Layer 17 of a small transformer language model trained on English Wikipedia (20 layers, counted from 0, width 128).
A neuron adds its activation times its output weights to the MLP's output. To switch it off is to set its activation to zero at one token and run the rest of the model.

Output weights of the MLP neurons that the questions are about. A number n stands for (n - 500) times 0.00091.
n28: 212 539 581 676 413 298 442 820 537 459 446 595 533 286 645 587 433 412 454 465 489 750 485 596 483 977 448 629 382 388 453 514 626 472 574 510 537 772 366 464 574 511 710 457 514 489 439 504 500 489 575 532 651 355 520 484 542 680 775 489 521 798 519 422 567 593 314 500 500 481 463 348 425 464 477 197 493 266 514 571 493 421 633 400 454 436 619 485 627 372 703 493 329 555 423 426 702 511 599 360 515 405 655 304 482 518 478 672 403 521 470 559 678 225 304 394 346 369 360 305 598 327 472 374 500 438 620 607
n111: 387 500 606 492 554 562 592 458 388 402 516 452 818 441 496 673 712 686 361 652 647 635 480 531 601 433 589 412 578 420 746 639 716 410 351 654 588 444 436 525 246 460 406 372 477 496 207 362 960 383 439 455 602 556 387 716 460 467 391 429 703 360 528 481 334 356 668 570 702 453 555 523 245 504 504 526 439 191 462 469 364 550 466 398 709 356 584 551 565 230 540 586 339 699 484 465 354 410 523 500 293 433 595 376 508 542 445 690 504 576 700 220 395 471 432 548 519 675 738 416 468 301 419 537 746 492 504 473
n321: 508 578 403 461 314 624 390 589 393 409 556 216 537 668 434 621 490 440 468 579 510 655 672 524 481 460 326 300 487 615 467 202 417 381 436 535 576 359 481 440 500 462 443 474 441 292 425 578 286 514 510 658 627 517 512 589 528 358 487 477 481 541 642 513 599 447 335 466 560 443 604 605 398 566 280 497 539 477 256 689 473 582 541 635 603 507 546 497 721 432 459 456 573 388 767 635 565 312 604 703 555 439 556 607 570 484 540 340 411 575 703 360 497 353 562 441 781 450 544 490 727 378 576 494 468 616 368 567
n382: 185 668 385 614 497 479 671 524 430 532 441 406 422 274 471 431 517 409 249 483 428 388 574 784 477 519 534 659 790 711 545 585 520 317 365 616 490 536 486 489 496 457 426 493 675 302 321 546 647 518 428 585 576 456 490 496 559 500 592 415 597 484 353 469 514 459 482 376 489 415 687 517 350 563 577 189 414 304 675 488 366 566 528 609 466 569 500 404 456 484 553 489 533 575 609 639 418 323 236 344 615 449 414 384 444 733 730 665 393 454 565 701 487 562 478 536 641 417 704 621 642 342 647 497 459 465 626 390
n388: 464 326 526 450 411 500 409 402 596 612 447 409 491 587 429 636 486 565 555 540 683 357 553 368 409 441 494 418 488 285 568 474 520 491 620 553 647 472 581 150 631 607 572 324 433 481 503 427 363 425 684 578 439 605 516 417 578 564 464 471 548 476 639 703 643 727 420 476 557 524 404 435 329 497 566 626 652 589 450 516 563 550 624 483 379 526 380 572 293 585 570 395 472 489 360 642 382 491 599 468 583 454 669 541 515 365 452 585 599 536 571 387 383 92 472 451 479 556 581 497 601 475 690 616 486 580 391 362
n427: 619 422 485 607 514 669 532 590 457 578 430 631 486 514 551 646 570 623 395 787 547 607 559 595 458 565 271 754 574 455 639 619 238 500 473 394 842 442 561 145 567 540 451 419 514 588 469 603 701 460 562 490 644 533 408 461 544 399 484 289 310 496 675 480 493 552 486 683 272 624 363 368 412 320 566 439 318 476 452 543 451 455 457 556 605 438 645 489 563 422 427 341 438 536 374 375 371 560 423 548 662 584 285 497 455 327 401 716 716 500 533 419 647 732 385 475 433 421 565 469 300 562 507 657 328 406 368 405
n458: 573 490 590 484 560 577 428 551 546 290 550 378 600 510 360 474 445 634 528 448 673 88 312 635 739 542 448 610 561 459 601 478 509 405 497 476 491 556 300 146 640 582 558 543 407 553 641 438 616 573 578 383 441 560 515 532 490 463 422 494 567 500 568 550 634 422 500 516 564 506 497 390 503 223 577 494 422 398 316 463 439 531 613 557 303 572 528 526 453 583 527 516 639 690 439 477 334 410 612 368 513 423 532 348 478 513 539 619 815 378 312 462 563 655 513 546 529 656 409 780 365 450 597 309 534 548 500 465
n494: 568 253 606 638 580 552 486 444 598 549 521 554 504 516 475 517 488 712 640 726 710 512 483 528 318 553 273 374 387 306 460 656 677 790 485 333 449 500 469 723 717 347 387 380 480 638 763 582 545 341 528 368 626 462 555 491 475 294 428 558 584 414 418 395 418 508 566 399 420 472 520 472 496 365 588 593 752 608 265 727 419 330 408 255 732 371 236 545 318 400 572 391 517 410 576 667 660 674 637 528 352 550 639 426 340 623 456 473 489 568 380 327 598 465 669 521 645 28 649 219 585 412 397 588 593 484 477 645

Each question names a token from some text and the token that comes next. It shows the activations a of the neurons there, in the order above. A number n stands for (n - 500) times 0.0085.

Then comes g, the gradient of the next token's log-probability with respect to the MLP's output, scaled to length 1. A neuron's effect is roughly proportional to its activation times (output weights . g). A number n stands for (n - 500) times 0.00073.

"im", then "ple"
a: 500 500 552 500 500 500 553 500
g: 562 292 605 288 441 460 425 529 519 171 626 435 657 508 440 524 397 590 607 427 504 614 355 517 552 469 274 724 351 451 456 533 516 475 494 661 586 445 572 519 529 634 719 474 385 592 515 675 438 370 527 586 463 597 557 649 572 486 345 596 388 645 478 730 573 481 485 436 150 620 486 651 761 455 561 629 478 483 678 455 657 203 426 482 429 297 570 380 442 457 294 521 597 574 441 552 546 561 558 541 338 217 260 441 531 726 432 483 613 549 555 408 579 388 506 630 623 541 435 369 406 602 527 250 350 583 500 729
Which neuron, switched off, lowers the next token's probability most? n458

" lob", then "ster"
a: 500 500 626 500 500 500 500 500
g: 559 413 409 387 662 587 469 199 469 676 454 432 523 368 471 611 465 337 512 226 462 523 461 554 626 460 593 593 385 525 589 662 282 538 341 561 515 535 731 454 549 647 660 428 814 734 424 368 526 463 395 452 504 601 411 501 270 376 533 470 719 448 603 573 623 666 566 176 375 438 391 534 538 272 557 528 357 593 354 403 410 514 606 360 393 460 663 489 527 500 443 362 615 645 308 646 456 392 374 626 445 508 356 715 464 473 638 647 510 612 611 607 630 568 434 499 228 376 563 559 705 447 369 567 609 651 537 428
Which neuron, switched off, raises the next token's probability most? n321

" |", then " Joseph"
a: 500 500 693 500 500 500 541 500
g: 496 331 540 314 389 410 455 438 510 445 511 571 385 495 518 358 460 693 447 436 590 516 586 461 647 587 460 697 392 310 451 525 332 439 559 544 327 671 474 524 643 400 357 743 590 275 609 363 475 671 467 324 379 342 334 503 583 646 354 387 364 519 255 660 465 598 401 629 544 379 418 610 509 570 601 348 426 520 579 589 284 504 505 490 424 681 613 719 523 577 450 412 189 539 598 480 695 669 717 529 509 441 582 476 428 656 497 457 564 813 590 508 778 490 471 666 292 488 418 554 701 512 249 480 626 569 468 389
Which neuron, switched off, raises the next token's probability most? n321

" |", then "\n"
a: 539 500 509 500 574 504 500 500
g: 432 427 446 692 396 350 524 529 607 448 410 616 652 674 522 603 555 429 307 373 578 619 477 486 535 519 786 310 527 524 519 494 561 341 431 548 644 402 211 636 396 438 225 602 447 513 529 533 457 503 413 529 648 423 437 428 576 526 623 418 657 669 515 782 598 591 342 550 674 342 263 562 265 620 429 622 635 748 404 515 617 564 311 421 496 406 318 625 585 421 610 339 237 298 312 606 506 376 449 410 454 298 509 519 562 552 588 411 628 431 481 398 426 614 437 462 516 628 516 504 542 363 825 525 621 656 591 451
Which neuron, switched off, lowers the next token's probability most? n388

"0", then "2"
a: 500 640 500 500 500 626 500 500
g: 446 448 555 611 442 702 495 521 196 300 474 471 551 466 686 360 339 510 441 574 561 378 455 538 778 535 554 475 434 469 672 400 704 434 626 364 373 584 503 524 510 332 451 510 570 664 415 430 599 296 606 516 540 571 472 605 664 182 522 511 391 528 614 283 478 580 571 709 668 570 503 558 536 343 599 457 469 500 383 335 306 605 480 590 743 393 561 521 636 509 347 506 468 575 514 450 553 289 580 349 349 433 227 503 564 465 617 728 483 535 653 449 328 587 620 516 356 763 443 568 366 297 349 443 476 471 690 761
Which neuron, switched off, lowers the next token's probability most? n111

"0", then " of"
a: 500 500 500 500 500 500 760 500
g: 348 558 435 652 737 589 426 560 352 569 578 584 548 604 302 279 422 776 413 527 355 473 425 728 434 510 393 365 415 593 201 693 516 582 632 480 485 798 485 510 441 404 266 488 656 453 526 688 588 559 642 485 486 698 513 331 468 661 394 599 617 439 524 564 379 701 453 646 688 567 307 491 344 477 530 573 598 514 402 539 520 600 614 570 449 311 481 210 675 360 523 468 438 201 463 512 434 460 640 527 416 435 710 692 517 356 492 308 659 390 529 518 459 608 391 590 429 462 379 506 534 383 592 347 414 510 524 368
Which neuron, switched off, lowers the next token's probability most? n458

"0", then "0"
a: 500 500 500 733 500 500 500 500
g: 473 508 430 289 351 438 472 583 683 518 565 503 587 497 500 548 504 327 322 443 494 417 668 633 346 452 301 790 673 306 313 408 614 439 503 512 506 311 557 515 558 710 542 336 357 474 581 608 467 651 458 269 648 620 523 289 363 542 644 376 494 538 561 572 554 477 662 374 297 501 412 546 475 658 509 396 401 476 462 399 440 478 300 459 299 483 501 414 270 510 510 541 373 547 695 530 289 531 298 760 405 690 713 498 655 602 470 435 387 495 676 559 646 475 371 574 668 415 529 656 524 742 765 609 599 624 465 444
Which neuron, switched off, lowers the next token's probability most? n382

"6", then "1"
a: 500 781 500 500 500 516 505 500
g: 442 491 415 654 444 594 647 537 221 295 521 503 525 409 472 540 382 491 764 706 473 398 426 573 479 572 632 487 372 603 499 287 799 512 493 248 479 503 497 474 576 345 433 586 664 604 397 778 582 454 617 673 578 488 399 664 569 333 604 582 450 514 346 515 452 422 509 652 675 559 507 427 446 460 764 421 282 654 573 359 358 412 443 669 661 434 328 620 419 460 619 695 471 551 477 489 645 370 652 383 481 464 218 435 485 363 591 533 271 320 420 571 373 565 681 435 420 781 395 457 495 420 471 409 345 550 532 587
Which neuron, switched off, lowers the next token's probability most? n111